Layer 6 of a small transformer language model trained on English Wikipedia (15 layers, counted from 0, width 96).
A neuron adds its activation times its output weights to the MLP's output. To switch it off is to set its activation to zero at one token and run the rest of the model.
A neuron's activation on a vector x is GELU(gate . x) times (in . x), where the dot is the dot product.

Input weights of the MLP neurons that the questions are about. A number n stands for n times 0.0012.
n15 gate: -4 -58 8 -60 92 -86 -30 -27 -78 -232 -213 -70 -131 79 114 -195 77 -249 107 196 -19 30 97 108 -56 47 204 283 62 113 84 171 209 -82 -41 -27 -222 4 95 -55 99 11 189 150 72 18 -102 -19 -90 159 27 168 -19 -254 19 125 -41 -371 -57 55 -104 -86 -43 -144 -38 -22 50 114 -4 130 225 101 53 15 -235 -50 -23 4 18 -15 -126 54 69 128 -51 160 44 15 11 -101 -37 162 134 33 125 313
n20 gate: -183 148 -54 4 -53 -8 57 35 -19 195 -157 246 -111 112 271 86 -52 -107 -60 -162 -4 -11 -65 -125 -50 -141 63 -64 33 173 -89 -30 49 189 -8 -78 125 -200 56 60 43 234 -140 -57 -181 0 -89 127 19 38 -4 27 195 -153 140 245 57 -11 203 134 -83 -69 -99 57 31 -34 77 164 -200 171 211 37 200 -15 -19 -129 -27 0 232 26 -110 -150 184 49 48 -201 -74 -310 137 -92 -63 -170 69 -117 -15 261
n149 gate: -8 -245 83 123 -51 -159 346 -32 125 -8 -85 -78 79 -46 -144 -35 97 -4 16 4 -43 253 -31 55 -43 8 189 -31 23 -327 0 334 -114 70 40 20 117 123 93 -151 -137 75 -82 -20 80 56 -56 68 138 31 -76 8 -36 -36 -16 -156 390 -43 182 -100 -90 36 4 39 12 -55 141 -19 -16 -20 -191 103 -115 -324 39 -141 239 45 -151 -106 98 303 76 -12 84 12 219 -16 42 -107 -27 -86 -209 184 260 -8
n212 gate: 144 -19 238 27 -196 203 -128 -36 46 187 11 -127 -179 20 -88 -42 -11 -169 -111 -362 -62 -31 -70 93 35 -106 -144 -92 163 -145 151 -54 -112 -31 -27 -166 64 -66 95 141 67 -55 73 -211 -133 -162 31 66 148 -69 -161 31 43 -260 -197 27 -39 46 -147 -61 305 140 -89 -8 20 4 19 -114 15 -162 100 -139 -156 -92 61 60 176 48 80 -31 139 24 34 164 -208 -251 42 -277 0 -27 144 280 93 -120 -8 22
n276 gate: 185 -118 220 93 292 -106 34 -142 -80 122 265 -46 68 40 -121 104 149 -41 -96 272 -76 350 -84 71 -25 70 -124 8 -70 132 -111 4 0 25 123 -4 -147 89 -148 137 -232 271 -189 0 -30 -44 289 59 30 75 -145 -219 -68 42 -134 129 -4 120 263 86 138 -30 333 29 -187 211 -69 33 -83 -92 75 57 -76 -4 -166 12 21 40 -269 -113 -17 96 -228 -190 -209 92 25 -263 -167 -207 -116 42 8 -46 -91 -108
n289 gate: -131 -90 13 -38 -222 -259 38 65 -4 -190 46 -163 0 -13 13 -8 95 -69 251 147 51 135 17 231 -173 264 -83 125 206 171 -152 -307 -148 -268 166 -9 39 -34 29 -66 -82 -17 -50 -149 -17 56 107 217 178 302 -34 190 4 178 38 -17 -46 158 156 -111 0 -229 44 13 -94 152 -208 273 -13 -177 -71 98 162 -92 12 -163 -128 137 -75 8 -134 -132 249 -12 37 29 214 201 229 -216 -103 138 4 97 141 -12
n303 gate: -75 98 -35 71 -174 0 -189 -54 -48 40 86 -126 401 97 122 -13 -332 -148 -13 -200 -215 106 223 26 -35 39 -232 -17 -175 -27 111 -109 320 39 -22 -81 -157 35 60 216 -184 172 -96 137 124 263 102 27 -92 35 -45 -158 -84 -202 74 261 -158 -190 -103 13 175 159 -18 87 -213 -140 -8 -17 -217 -162 -91 106 0 -113 -4 -237 40 -105 -9 -35 -201 27 -102 -34 -132 218 17 -257 89 -181 -176 -300 48 214 -9 -155
n360 gate: 83 -53 -180 113 58 76 133 56 75 -209 -62 190 4 114 206 -156 152 -73 25 -66 42 238 -67 37 -179 102 -8 -267 -134 55 12 -25 75 -29 -4 -124 150 -134 -135 123 -38 218 -187 34 224 210 -244 21 272 70 30 58 46 171 46 -190 -192 94 252 -33 -133 -96 204 124 -189 88 -137 -16 -157 150 -161 -69 303 0 -156 60 -46 -132 74 211 -211 -204 12 -143 -170 278 147 -223 -93 113 -65 -8 38 -124 -115 76
n366 gate: 75 126 198 40 -51 75 -110 -89 121 32 27 -23 79 211 -4 16 15 148 -27 82 224 189 -47 20 75 -15 12 279 134 12 27 114 -102 74 75 -305 145 -48 181 -23 -213 -178 211 -55 88 179 -131 -48 -169 78 -92 20 28 0 129 -156 98 -162 -56 77 -27 103 319 218 67 -177 364 15 203 16 -62 84 210 -51 8 49 115 87 -131 -227 -35 29 -68 -127 142 4 142 98 126 59 39 -160 263 -219 66 -41
n376 gate: -189 12 113 125 175 -138 48 115 -16 -93 -198 -187 -20 -195 -262 67 -126 167 493 124 92 48 4 -232 -289 161 63 16 47 138 -121 -244 36 80 37 -53 49 -36 43 36 221 4 -128 -28 -183 130 -207 109 24 132 20 -193 -16 -89 -80 -99 -44 -130 -70 -102 184 36 142 -318 -65 149 -43 79 92 -4 -207 51 32 91 -182 62 114 -35 -146 128 128 0 -93 -47 51 -152 -20 -104 109 133 -177 -16 141 88 63 -42
n15 in: -99 -264 -96 43 63 -36 64 -90 -88 304 115 21 -131 0 91 -202 -142 -68 49 -60 138 113 166 -91 -163 93 14 -73 90 -14 58 -60 -63 95 -71 -14 369 149 -55 -52 -126 320 -53 0 -93 64 46 0 -28 -175 22 53 -92 -28 25 -182 -35 128 -33 38 147 -53 26 -161 -242 -67 0 -55 91 -60 150 -250 -78 101 80 10 -100 -54 -31 -67 -67 -40 -38 125 -93 -204 14 -32 -144 46 -24 -84 148 -228 167 13
n20 in: -225 128 -43 -66 157 257 -54 -79 -100 39 76 334 -163 -45 31 -160 38 -284 50 77 27 -112 85 -254 4 -53 140 164 -185 -176 124 -39 89 -50 -74 -79 -67 -27 216 -76 -28 -43 27 62 110 191 -129 -82 8 -58 169 128 136 -108 -38 99 -97 0 -28 -106 -104 -221 8 168 -140 66 -52 68 -307 12 -161 -34 -121 -272 -110 -41 -78 -156 -133 69 -165 12 26 8 -83 -35 91 -81 56 -97 99 210 -251 92 65 203
n149 in: -130 -56 -138 -7 -244 47 155 100 57 14 -89 11 -417 -95 -4 25 92 112 -68 -154 -90 -130 -58 40 43 56 67 207 67 -88 11 241 51 -65 -55 -15 7 269 223 -75 -136 -142 115 15 66 -69 -91 -98 130 -97 114 -152 -54 -43 -126 -100 -36 327 -129 120 22 -58 143 -215 -7 7 56 21 -111 -47 -21 165 15 -82 -14 -195 84 -45 -71 -57 22 120 -3 60 -211 104 120 290 105 -18 -42 -136 25 -111 36 24
n212 in: 166 -239 -65 220 8 -191 16 -128 -185 130 -8 -32 57 94 -88 -76 -135 -160 -148 216 -40 4 -85 52 -238 43 -253 -203 118 -282 -98 -113 -173 72 12 116 33 -244 55 40 91 -154 36 -358 -164 153 135 -16 -32 120 -94 40 -240 154 -84 -124 -101 4 58 16 -32 -199 -219 228 37 65 19 59 -120 302 -64 -121 163 -168 28 -47 -171 -12 123 100 -32 -4 -98 -52 24 -261 -20 84 -35 171 -4 88 -57 -104 207 19
n276 in: -119 115 17 -103 -325 -66 66 63 -302 -144 182 -28 91 -208 4 65 -81 -186 28 126 -33 -185 4 -4 135 -20 84 65 -184 -91 -100 -65 -180 -16 -236 -50 -46 -17 -76 12 -54 -186 245 50 -212 -86 -182 -87 66 33 -46 70 -41 -103 330 118 -189 81 -34 -289 135 4 -158 292 240 -53 -40 -12 -146 0 -28 -24 -211 -239 -97 123 -104 102 -129 200 -159 -290 198 -44 -80 -73 -40 8 -191 169 0 -93 -12 -61 -121 55
n289 in: -67 0 222 -4 -47 -186 79 -101 -145 16 -101 -63 -59 145 113 50 -260 129 74 -156 -126 -39 -102 200 -185 -19 177 311 -15 -64 -111 8 31 90 -123 197 -101 -36 -200 39 -209 -107 -43 44 4 183 76 266 -8 110 44 12 127 -28 -106 19 -24 -170 238 77 -251 -162 -78 144 -131 59 125 12 -90 -31 -58 -134 -250 27 93 -84 -199 -34 -124 -164 -176 -102 30 -162 -69 71 -77 -102 -115 -301 -189 183 173 -129 -81 105
n303 in: -18 -57 72 118 151 36 -18 92 210 -90 66 89 95 -156 18 -266 194 0 -165 -22 184 -45 13 -112 -76 325 -57 -62 -22 64 -157 -237 -265 187 27 331 -101 -54 136 -57 -28 -86 483 -118 -127 0 -50 81 -45 178 64 341 54 68 152 -191 90 88 124 75 -125 -9 84 -325 50 144 87 18 151 -157 -13 87 249 -200 -53 -95 -9 -30 0 4 -80 -19 65 -150 175 -219 -228 -94 -218 -172 137 213 211 -143 225 -188
n360 in: -34 -70 -72 163 -183 167 124 174 79 83 56 7 231 -88 30 -71 26 164 123 37 -158 -38 113 -19 136 -206 140 33 15 -176 92 -26 -57 -4 38 85 66 -125 100 -48 -127 -334 -19 -19 -103 68 34 -114 68 -22 -34 121 -8 68 -139 75 136 52 -116 280 94 -61 -173 15 259 -117 160 404 52 -4 277 161 49 0 -33 62 126 -105 48 191 -232 -126 150 7 44 -251 18 -26 -7 133 -137 52 87 4 -56 -29
n366 in: -142 34 116 85 -254 53 -66 -145 -75 -142 113 299 111 126 -197 140 -418 -4 4 -347 239 -80 -371 -260 164 99 22 74 -82 -251 -125 194 199 53 -72 118 82 107 -39 -52 59 116 40 -27 125 29 103 31 49 22 -76 226 -62 217 -176 197 44 26 159 69 123 -18 -28 26 -18 -13 -55 -83 -180 190 -92 94 -4 22 -135 98 27 267 -174 211 48 -55 68 126 -159 -101 -112 4 193 31 -143 31 -208 -9 -296 266
n376 in: -89 273 93 -291 -157 -155 -281 55 -35 -162 27 -11 186 -53 -57 87 315 0 34 -84 143 -46 -119 -73 255 -200 -143 -118 102 -59 154 -8 196 88 -101 -47 -24 -51 57 -4 67 66 -42 85 -39 -223 39 -120 15 -119 -102 15 -178 81 77 8 58 182 47 57 -184 15 -217 202 19 54 86 61 -141 -69 -252 288 148 -183 -11 -160 -35 -26 61 -73 203 36 -41 -64 75 -130 72 -214 180 27 23 4 12 153 -27 66

Output weights of the MLP neurons that the questions are about. A number n stands for n times 0.0005.
n15: 72 0 -57 -203 -332 -49 65 -76 262 -45 -71 -7 -35 -27 -188 95 200 -255 -4 275 -293 -112 146 125 49 -82 -117 98 34 -107 0 107 75 -22 -92 -41 -136 -16 128 23 -27 -118 -4 15 248 -66 -41 -26 87 264 -57 0 80 -27 -99 280 -34 -163 -46 56 -19 -76 -98 111 -57 261 149 -113 89 149 23 41 42 -145 -189 19 46 112 -224 -65 -43 23 11 -63 113 86 22 -124 -34 -69 -118 137 -51 185 262 164
n20: 304 47 20 -16 -4 -125 28 99 -204 -120 94 -246 74 169 183 52 -39 179 19 -25 -8 -196 80 169 132 37 -39 -8 140 -271 -36 141 98 -93 -61 76 -129 -176 -201 -45 121 -262 -73 24 -137 4 190 189 40 -322 96 248 -89 81 241 -16 0 -146 0 -16 148 117 -50 -80 -156 71 -91 32 156 -139 -24 -220 72 21 196 199 129 -63 12 158 -27 145 -242 -113 77 12 -67 -151 -120 33 -117 -149 62 -163 102 -169
n149: 40 347 -101 36 240 -93 -158 -261 119 16 -40 124 -45 -83 -76 -89 135 32 -47 351 166 67 296 -181 -129 -132 -145 48 0 -33 20 -337 136 -62 102 -228 16 -237 109 217 168 77 -136 -262 36 31 -40 87 24 42 36 113 55 -49 -16 112 -81 -189 -185 52 193 158 -27 -4 -68 95 24 12 161 70 0 -87 234 125 48 116 8 -12 85 39 73 -166 98 -12 20 328 -91 -108 81 33 28 91 43 164 -130 44
n212: -128 231 24 -259 -66 266 -177 -19 -69 48 366 179 -98 -45 207 -48 -178 64 85 45 56 -52 -76 -59 76 127 -159 152 8 105 -194 226 169 62 -77 107 -55 -38 54 154 157 -32 -127 199 125 43 32 126 92 -92 128 236 -12 -32 175 165 173 120 33 -48 96 113 169 114 -100 -99 -95 16 16 -250 -105 236 -205 224 -12 -131 85 -107 -92 -104 250 -113 89 8 112 -32 130 -99 -181 -41 -194 -35 -51 -53 16 -31
n276: 155 -102 -13 258 343 -214 -21 -167 208 88 275 8 107 254 129 -79 118 -8 -170 99 67 151 -104 50 0 210 81 -87 260 215 -42 59 -106 40 165 145 -61 210 -101 221 41 151 -93 25 176 53 149 -21 -4 -31 25 -117 -218 144 85 108 252 12 140 54 -217 76 124 -72 -255 -45 0 129 -9 40 -101 53 -80 -78 50 -67 -328 -12 -168 -193 -20 63 51 -155 -186 -95 37 25 63 -289 -228 99 -106 -119 -16 -8
n289: -131 0 -25 -72 -66 98 59 177 -103 -127 -133 -117 91 -83 -173 -165 96 126 119 173 89 -4 97 -23 118 126 -221 55 72 90 209 13 60 -270 128 97 248 -75 20 26 -158 -204 122 124 99 33 55 75 -166 79 -343 123 -213 163 0 9 13 -59 168 -50 371 -72 186 -129 156 -196 33 194 -160 -53 -179 112 -13 9 102 -261 94 134 85 -24 120 191 85 165 -41 -96 -37 130 -153 73 478 4 -185 -13 62 -21
n303: -45 109 -85 -124 -200 206 161 -119 32 206 -140 -204 169 230 -9 112 -164 49 113 -284 -108 -50 -98 -41 -134 -160 -108 262 63 -59 108 234 193 -228 41 -297 -22 -56 -69 68 155 -90 -43 81 26 47 -332 -4 54 121 -54 -52 48 -153 -17 9 -103 8 -204 71 76 -49 -56 221 -89 -114 13 164 -311 -180 -27 -154 -166 -18 147 -102 27 75 63 -193 -42 -76 63 188 -112 106 110 22 183 -223 -180 -136 -269 395 -253 277
n360: 75 279 -185 231 -47 62 185 -351 4 -97 -207 244 9 239 201 -206 85 -13 94 -261 115 -65 122 -40 0 99 -68 74 -18 40 -137 -124 215 140 -115 -78 98 -106 -110 0 -101 278 110 142 -17 21 -187 69 114 -105 185 -119 -17 -40 111 -131 -18 -74 143 -305 -263 124 366 -21 -228 -186 147 -192 -40 101 -142 -220 238 -132 18 -87 -84 -117 40 114 -87 -79 128 -13 -115 44 -9 -235 -13 -134 -49 56 -26 40 -4 229
n366: -78 -28 -355 -119 36 252 -58 31 121 21 73 -167 -92 -106 258 -144 138 -122 -68 126 -219 179 -49 121 -131 -198 -68 25 124 116 -4 -199 151 -52 183 118 184 26 40 -33 -132 -70 -123 46 -20 36 45 56 8 -120 111 -433 -16 -249 260 17 -132 -27 138 0 -57 -21 -55 -188 -135 -263 -16 119 -13 -36 -37 -40 103 60 247 -78 33 -57 21 -320 19 37 37 -141 95 -29 -105 -249 -49 67 -33 162 92 -29 141 -263
n376: -4 -50 246 21 390 65 267 -78 -17 108 -135 128 123 -115 -248 4 -33 192 71 291 -17 -143 -9 150 -292 137 -212 107 -22 278 61 69 198 -41 61 119 -75 27 41 131 95 -99 -58 -131 -55 232 -298 -51 220 -112 219 121 150 -9 -29 -89 -39 104 -149 -4 214 9 45 -24 4 364 -21 21 31 141 234 17 -250 18 -73 -184 78 -47 -155 169 61 -125 -117 130 0 -166 -160 145 -60 -26 -4 -135 67 109 50 -173

Each question names a token from some text and the token that comes next. It shows the vector x that enters the MLP there. A number n stands for n times 0.0084.

Then comes g, the gradient of the next token's log-probability with respect to the MLP's output, scaled to length 1. A neuron's effect is roughly proportional to its activation times (output weights . g). A number n stands for n times 0.00092.

"at", then "ch"
x: 137 25 95 103 214 -24 -42 53 115 201 -111 -68 -131 -173 -1 -230 32 289 -111 -22 41 -85 96 6 62 -202 -280 -163 -219 1 -176 -243 -159 -63 -128 -11 -137 -16 28 124 70 -92 -60 -138 111 87 102 180 -43 38 -178 73 -146 -109 -240 14 46 -35 156 50 -43 -99 -14 216 25 -98 119 108 44 29 -6 208 -188 -5 105 43 -142 -76 80 32 -297 109 -40 277 -68 13 -146 -84 32 33 207 -88 66 -89 -51 87
g: -151 40 -67 -101 25 11 -267 46 -160 46 89 134 65 -92 104 96 -110 224 -33 34 202 -126 7 95 -132 -182 67 197 -8 -50 150 151 -61 144 -94 11 121 121 -12 -97 5 -108 -199 -76 237 79 24 100 -27 179 53 9 50 4 5 -48 -55 70 107 -46 -23 -59 -125 -78 143 -111 -100 62 -1 9 8 -126 -38 -19 -83 -237 -39 61 59 -104 -10 -6 -61 295 -58 -157 64 -128 29 232 -2 37 53 -110 -219 -122
Switching off which neuron hurts the next token most? n212

" States", then " H"
x: -33 165 -164 -46 54 9 -71 -229 94 -79 -60 98 192 -90 -164 -131 31 78 23 -1 150 -54 -97 -84 56 6 -21 -47 100 303 11 -71 76 21 -139 -185 -167 32 169 83 87 15 92 70 205 10 -119 -267 190 16 -42 182 44 -53 -81 44 -109 -163 -90 73 -5 -106 131 -72 -225 -72 47 317 -141 201 -115 219 -92 -16 207 76 75 30 76 27 -124 100 -129 146 105 -48 -79 151 -159 -143 56 -20 163 -85 -191 -34
g: -34 -54 -16 88 81 -136 -126 -17 156 -130 125 -199 1 -68 130 77 -97 -36 134 -145 -65 59 161 32 -25 44 61 -54 -226 40 -51 -283 -76 79 -11 189 217 -98 144 -156 8 21 -133 -31 -158 42 -20 52 -172 -258 -38 -179 52 97 107 -135 -180 -53 -106 67 -124 -52 -12 -4 45 -25 -67 84 42 26 -40 67 74 112 79 47 137 -60 22 -59 -41 -77 78 -35 -28 -74 175 -347 -173 44 -27 -37 191 -60 23 -117
Which two neurons, each switched off alone, lower its probability most, in order? n15, n366

" cont", then "rib"
x: -105 -40 56 138 15 -131 143 -60 122 -38 187 -143 -5 21 15 -151 109 35 -70 -3 -91 -78 -20 33 -32 152 24 30 14 85 -209 17 41 -63 -284 -33 -38 -6 -48 -31 138 -11 -84 119 106 159 57 -247 66 46 -220 -32 -28 71 -57 158 116 -298 163 168 17 -268 106 -50 -331 -123 -107 -78 78 7 113 68 -78 270 133 -32 -133 149 -136 119 -31 180 218 43 -51 -44 -58 -46 -11 247 106 77 -52 -53 -88 -183
g: -212 36 -127 -108 -115 -136 -53 65 2 -101 -42 113 -104 109 -128 -40 -36 -257 18 -171 -52 86 59 -76 -193 96 99 29 56 -26 -142 -179 33 49 -46 -62 -178 78 74 -163 2 -137 -37 -156 -53 12 -22 -193 138 -160 3 -54 -30 36 -14 -121 -90 40 47 108 -44 10 26 0 108 -120 -19 -63 -190 -150 -22 -81 25 344 119 -61 384 94 -2 -17 48 -100 -112 -128 111 51 19 -146 -21 132 24 145 -26 43 95 -37
Switching off which neuron hurts the next token most? n276

" Col", then "le"
x: 29 -168 15 -77 54 -122 -10 -162 74 1 -169 6 42 -101 -61 -49 103 -158 40 -33 63 -56 194 -20 -80 -29 31 23 -28 88 -96 -50 167 -176 -279 -6 -11 67 -42 125 260 -45 56 -37 -163 41 105 44 -69 34 -120 32 293 -95 -157 17 70 -104 -88 27 -111 -45 56 36 -327 -158 -69 -13 -37 109 -275 -13 -335 -37 208 -32 -189 156 196 65 -145 129 -64 87 33 258 98 -167 -10 -65 18 131 64 -200 -56 -129
g: 72 -31 49 114 -30 -69 -132 12 101 164 137 23 33 96 -168 -34 -26 124 97 49 203 -80 131 17 -192 -236 16 28 -57 -218 -51 22 51 -84 -99 -215 10 -30 143 -157 -93 -49 -43 35 41 -2 -186 -68 229 248 50 -5 22 -279 -43 117 -171 141 -63 -13 -85 -294 0 -30 176 -103 2 -45 -2 29 -22 -107 168 -70 54 -87 -111 -10 -51 -43 -77 174 -31 -30 -160 4 99 -6 177 -166 73 -98 62 54 48 47
Switching off which neuron hurts the next token most? n15

" it", then " se"
x: -35 87 20 5 -94 -29 169 -80 402 175 -28 189 -36 -24 -118 -11 158 -63 -28 -43 -151 -37 -86 -63 42 68 125 43 -93 92 41 79 56 -105 -233 -149 -102 4 261 -106 242 -14 -132 -55 50 58 -5 60 46 75 -142 59 -34 144 -142 145 18 -36 5 32 118 -223 195 -38 -156 62 -30 82 191 310 -116 111 -169 47 245 37 75 139 -145 7 -111 189 102 94 256 106 -95 117 126 10 -64 -62 -65 -142 -13 -106
g: -143 117 -243 205 -15 121 146 -190 -20 -69 35 85 -48 -91 66 48 197 -17 -14 -29 202 -106 45 -76 76 -185 -12 50 -124 -44 -162 -105 123 30 169 0 3 -20 134 183 63 -79 -82 -131 -5 -30 54 142 -60 147 93 -80 -40 101 9 236 -78 26 -103 108 50 204 109 95 -45 -121 13 -173 -338 -54 171 57 -14 34 68 158 -71 168 111 19 -23 -115 17 105 -80 111 -84 -69 115 -104 77 -45 -35 22 -11 -162
Switching off which neuron hurts the next token most? n149

"ic", then "ens"
x: -257 -43 130 30 35 264 147 0 -91 -25 -22 -97 -39 -112 43 59 61 37 -22 -5 -32 -207 -133 -2 -204 -181 -225 -129 -231 94 -64 171 50 -179 -97 -105 -189 39 -140 120 249 -21 149 -54 -66 -62 -17 26 -32 10 -187 -112 60 33 26 -52 178 -321 118 201 73 -200 101 137 -157 -54 -52 -28 -136 -114 -20 44 -290 -126 253 -123 -107 46 -105 2 -149 14 38 91 69 51 174 14 -12 -139 60 -179 54 -14 74 -135
g: 202 -125 190 83 -6 -31 54 -44 115 -154 23 75 -29 -203 41 -14 -80 -72 -17 150 6 -56 -90 64 168 16 80 105 -163 -64 17 171 -9 72 53 44 -110 51 -46 115 72 3 69 -19 -139 206 -128 -21 356 -79 -85 -177 107 -6 53 245 197 55 -132 -148 -134 -48 -123 51 54 83 -1 9 186 -1 -156 82 -50 75 -102 39 -178 -9 -97 -88 -22 38 214 -126 25 -146 -4 29 143 197 134 -25 119 -98 -5 87
Switching off which neuron hurts the next token most? n303

"ate", then "."
x: -12 -143 -217 -49 -16 -25 -62 -27 226 203 82 -82 40 -124 -63 71 -17 169 -136 163 -101 -66 -121 -21 77 11 -151 -78 80 122 37 -140 139 -157 -32 -24 -32 189 194 4 164 40 -191 -124 139 192 -41 23 62 49 -110 162 3 153 -102 -146 46 -20 56 -85 -2 -114 133 68 -253 -140 -12 145 -66 69 42 105 -125 -179 18 185 -31 -73 168 135 -328 73 -154 331 231 -29 7 20 24 -41 74 -127 213 -101 -80 -41
g: -35 47 129 -154 39 149 269 -30 -91 106 -158 369 33 24 -104 78 52 -54 -8 79 -24 107 -176 -123 -74 63 31 12 93 74 169 240 -64 -88 37 -42 -58 26 23 19 -31 165 43 240 128 -245 -30 -12 196 192 -76 131 -30 51 -185 25 12 -117 -79 -66 75 -154 123 -29 -14 -92 21 33 18 -26 70 -13 -60 9 10 81 -81 73 -181 -67 94 -46 -118 121 -21 54 -184 118 218 -102 118 -11 -149 72 -36 33
Which neuron, switched off, raises the next token's probability most? n289

"re", then "l"
x: 117 -252 -72 -51 -17 47 -234 -19 181 219 -226 -32 -129 -63 -148 -15 41 144 -86 16 -155 -117 84 -91 -72 119 -60 -59 -7 305 -67 122 46 -117 -75 19 28 55 -65 61 37 -69 -47 -46 140 89 32 296 -135 130 -91 -76 20 59 -45 283 48 -69 -73 -74 -1 -152 163 -72 -67 12 -127 71 111 103 -120 134 -104 -30 -198 -116 -92 -46 93 149 -46 102 141 119 -10 49 106 83 86 -5 88 -92 -13 329 -43 -332
g: 91 -95 61 -168 -46 -110 -21 -25 17 105 -28 -73 -91 131 -98 -58 8 -30 -81 32 -16 -27 -19 64 86 28 118 126 -37 -31 -182 247 -24 -207 18 19 -88 -19 -2 -270 87 -39 -211 28 -188 -94 69 32 -226 124 -66 68 -241 71 -189 123 -51 -35 -190 3 -40 202 -34 -35 170 103 213 65 -25 44 243 -145 5 230 -56 132 -70 -63 68 -14 20 47 133 95 13 -84 -101 118 -115 -36 -116 26 -16 -33 235 -72
Switching off which neuron hurts the next token most? n376

"r", then "ust"
x: 46 54 122 -252 -28 -222 76 42 88 -67 -120 19 107 -249 28 3 -40 221 -42 200 -127 -45 70 47 34 -16 48 97 -114 71 -136 -13 185 -83 -122 147 -14 193 27 -284 205 -66 -219 16 40 27 76 29 24 115 -251 138 -8 40 -96 -25 -70 -35 59 201 6 -45 136 -37 -241 -121 -58 145 141 -154 -109 140 -140 -54 195 -140 -241 -153 -171 227 -99 114 94 76 -89 127 48 132 -25 170 247 127 22 -48 -150 -10
g: -315 174 15 -91 -41 -4 68 -44 -33 -178 35 119 -77 3 -76 26 -21 46 90 -82 33 21 52 36 -47 -165 33 121 23 -121 -101 25 33 276 144 157 144 30 -68 107 16 -16 258 175 179 -154 -39 -112 -150 -72 -146 153 106 20 -11 13 35 -77 -51 -84 -74 -106 -115 -21 -44 89 -42 9 -7 -92 -56 117 113 172 9 -53 -131 148 -131 -1 56 88 -320 138 3 172 186 35 12 -83 64 221 36 97 53 112
Switching off which neuron hurts the next token most? n289

" of", then " the"
x: -39 21 -123 80 19 -27 16 6 252 20 9 50 -13 -73 73 -1 -254 -36 -64 -46 -15 -235 59 -209 -43 -1 -119 -164 -62 130 -68 -19 79 -22 -186 23 21 -157 239 32 214 -68 -231 -166 -9 144 92 -45 -6 60 -262 21 -52 -86 -84 141 140 -165 44 182 1 -68 163 -33 -196 -42 36 -89 -153 44 -117 -200 -19 -88 153 179 57 129 22 324 -95 95 -21 112 218 -5 80 130 113 -69 34 57 226 -93 137 57
g: 56 -48 16 -128 -251 48 -110 -96 75 143 95 -37 -252 -99 -99 -187 -12 78 72 -6 -178 24 3 24 7 -74 -291 -141 -144 157 59 106 192 60 -31 -126 -132 206 39 -3 118 34 62 -111 -20 -50 -80 -60 -196 -57 -230 -73 35 -160 73 51 -171 76 -66 -19 -55 166 -3 132 148 9 -85 -22 -16 110 -158 86 -81 -76 -55 79 -3 -41 35 -36 -34 -116 10 154 -72 45 39 94 -101 329 44 -113 -130 -75 77 -13
Which neuron, switched off, raises the next token's probability most? n20

"ak", then "er"
x: -103 -26 109 63 65 -130 35 -154 133 80 -26 -17 -222 -193 -287 -24 26 41 119 85 -97 -79 58 -76 118 132 -13 -57 -116 175 90 201 -23 -99 -286 -217 79 50 300 115 -62 -110 -9 -41 -5 149 119 -49 -25 -74 5 179 -57 42 -220 -60 -26 -284 119 -89 94 -48 193 -35 -124 48 38 -50 -77 152 20 13 -53 16 126 62 36 -177 -143 11 -110 34 10 341 -221 79 -53 210 53 33 130 -89 -207 38 -77 -128
g: -122 33 47 84 -191 21 -63 -34 98 36 -5 -5 -82 83 113 -87 114 133 120 -104 -58 154 167 21 -241 115 82 197 -12 122 -16 -58 -210 -15 60 -146 120 39 126 -108 73 126 -201 189 80 -102 58 94 -95 -208 -99 38 34 -2 -131 -108 -126 22 -101 -152 -140 136 -88 -30 17 -34 -80 -180 143 150 -20 98 155 -63 23 137 42 -56 -211 111 -18 -61 156 100 205 -49 152 186 -53 -60 -47 103 -157 42 -70 8
Switching off which neuron hurts the next token most? n376

"ing", then " to"
x: 9 27 -83 37 -19 -13 -90 -204 129 212 202 -70 -158 -172 8 84 81 269 -135 15 126 -61 -48 22 -80 51 -71 -135 -174 14 -52 141 277 -127 -132 74 41 2 321 -49 60 -83 -206 30 41 254 64 7 50 141 -171 -2 -81 184 -79 25 51 -288 -37 175 16 -18 186 -70 -83 19 -73 60 -146 104 146 -85 -134 5 174 55 52 -33 1 -114 -185 163 153 128 80 136 -78 61 244 -18 240 -103 -40 -177 3 4
g: 111 -89 -35 139 187 124 183 -54 -6 -160 133 150 13 49 40 -1 179 82 -278 170 5 -78 129 142 -161 184 -64 8 94 93 77 93 176 173 -1 -16 -155 99 -96 -188 -108 -34 -15 -103 19 -259 4 15 41 157 -147 106 -80 121 -3 -132 68 90 -103 175 -51 49 6 44 293 133 40 -127 -15 130 7 5 -15 132 -7 -2 1 -178 90 81 -32 84 -60 -121 -8 -24 -53 -33 -97 60 75 -171 9 -100 131 -44
Switching off which neuron hurts the next token most? n303

"in", then "in"
x: 134 -92 -2 47 61 106 17 -213 51 -19 64 -47 -110 -105 -240 -124 191 169 -128 133 -22 -127 43 -248 72 -53 -134 63 -57 122 -202 -45 135 -129 -169 140 -49 62 -142 -150 88 32 63 74 207 -136 192 -134 10 -87 -264 -20 38 127 -250 -32 376 -230 146 -137 140 6 140 -93 -70 -52 71 -105 67 65 52 -173 5 -57 -41 65 39 44 3 -11 -112 27 -3 143 -92 99 -24 34 33 222 255 15 -94 -3 -68 140
g: -112 -15 82 74 89 -20 132 76 -17 -76 114 -394 154 99 63 58 217 -15 39 176 -129 -97 15 -43 65 118 -14 -175 95 -36 -145 155 40 -48 117 -65 18 23 -42 -34 -70 43 -149 139 185 -6 -199 37 -51 -34 -37 163 156 154 -24 -117 -77 52 -150 102 239 -54 19 -167 58 78 -122 -35 24 -69 -26 102 136 -29 178 63 -309 -6 18 -99 -20 257 113 99 -18 -16 -25 24 -29 -75 90 60 85 -12 58 -37
Which neuron, switched off, raises the next token's probability most? n276

" A", then "c"
x: -19 45 -88 -195 42 68 -86 -302 98 -53 18 59 45 -117 -73 -137 156 149 -58 -224 -24 -156 191 20 16 -76 11 -67 26 47 -156 47 133 -123 40 -68 -16 31 -81 205 75 -125 -269 98 -14 47 76 -10 -150 122 -86 -45 200 0 -34 30 -66 -248 -23 185 -188 -61 271 107 -86 -99 -37 -24 -116 84 -253 73 -174 -40 13 -63 -155 40 104 40 -161 164 -54 45 44 337 -46 -34 -146 20 180 19 -66 -324 -103 -133
g: -12 -29 35 26 -83 -6 93 88 -200 155 117 58 -100 36 -162 86 -108 102 33 195 84 -112 24 -40 -76 -72 50 137 -52 233 15 -59 -51 -130 14 59 -46 -205 -15 107 39 -2 53 87 -1 69 93 -225 -101 -73 -113 -124 76 -12 152 -3 -82 35 -115 111 -66 -153 96 82 -202 -34 179 108 -191 -2 114 116 -100 -105 1 74 133 21 65 130 92 -57 -150 154 -54 68 -120 41 -127 98 -375 -149 70 -50 -20 239
Switching off which neuron hurts the next token most? n360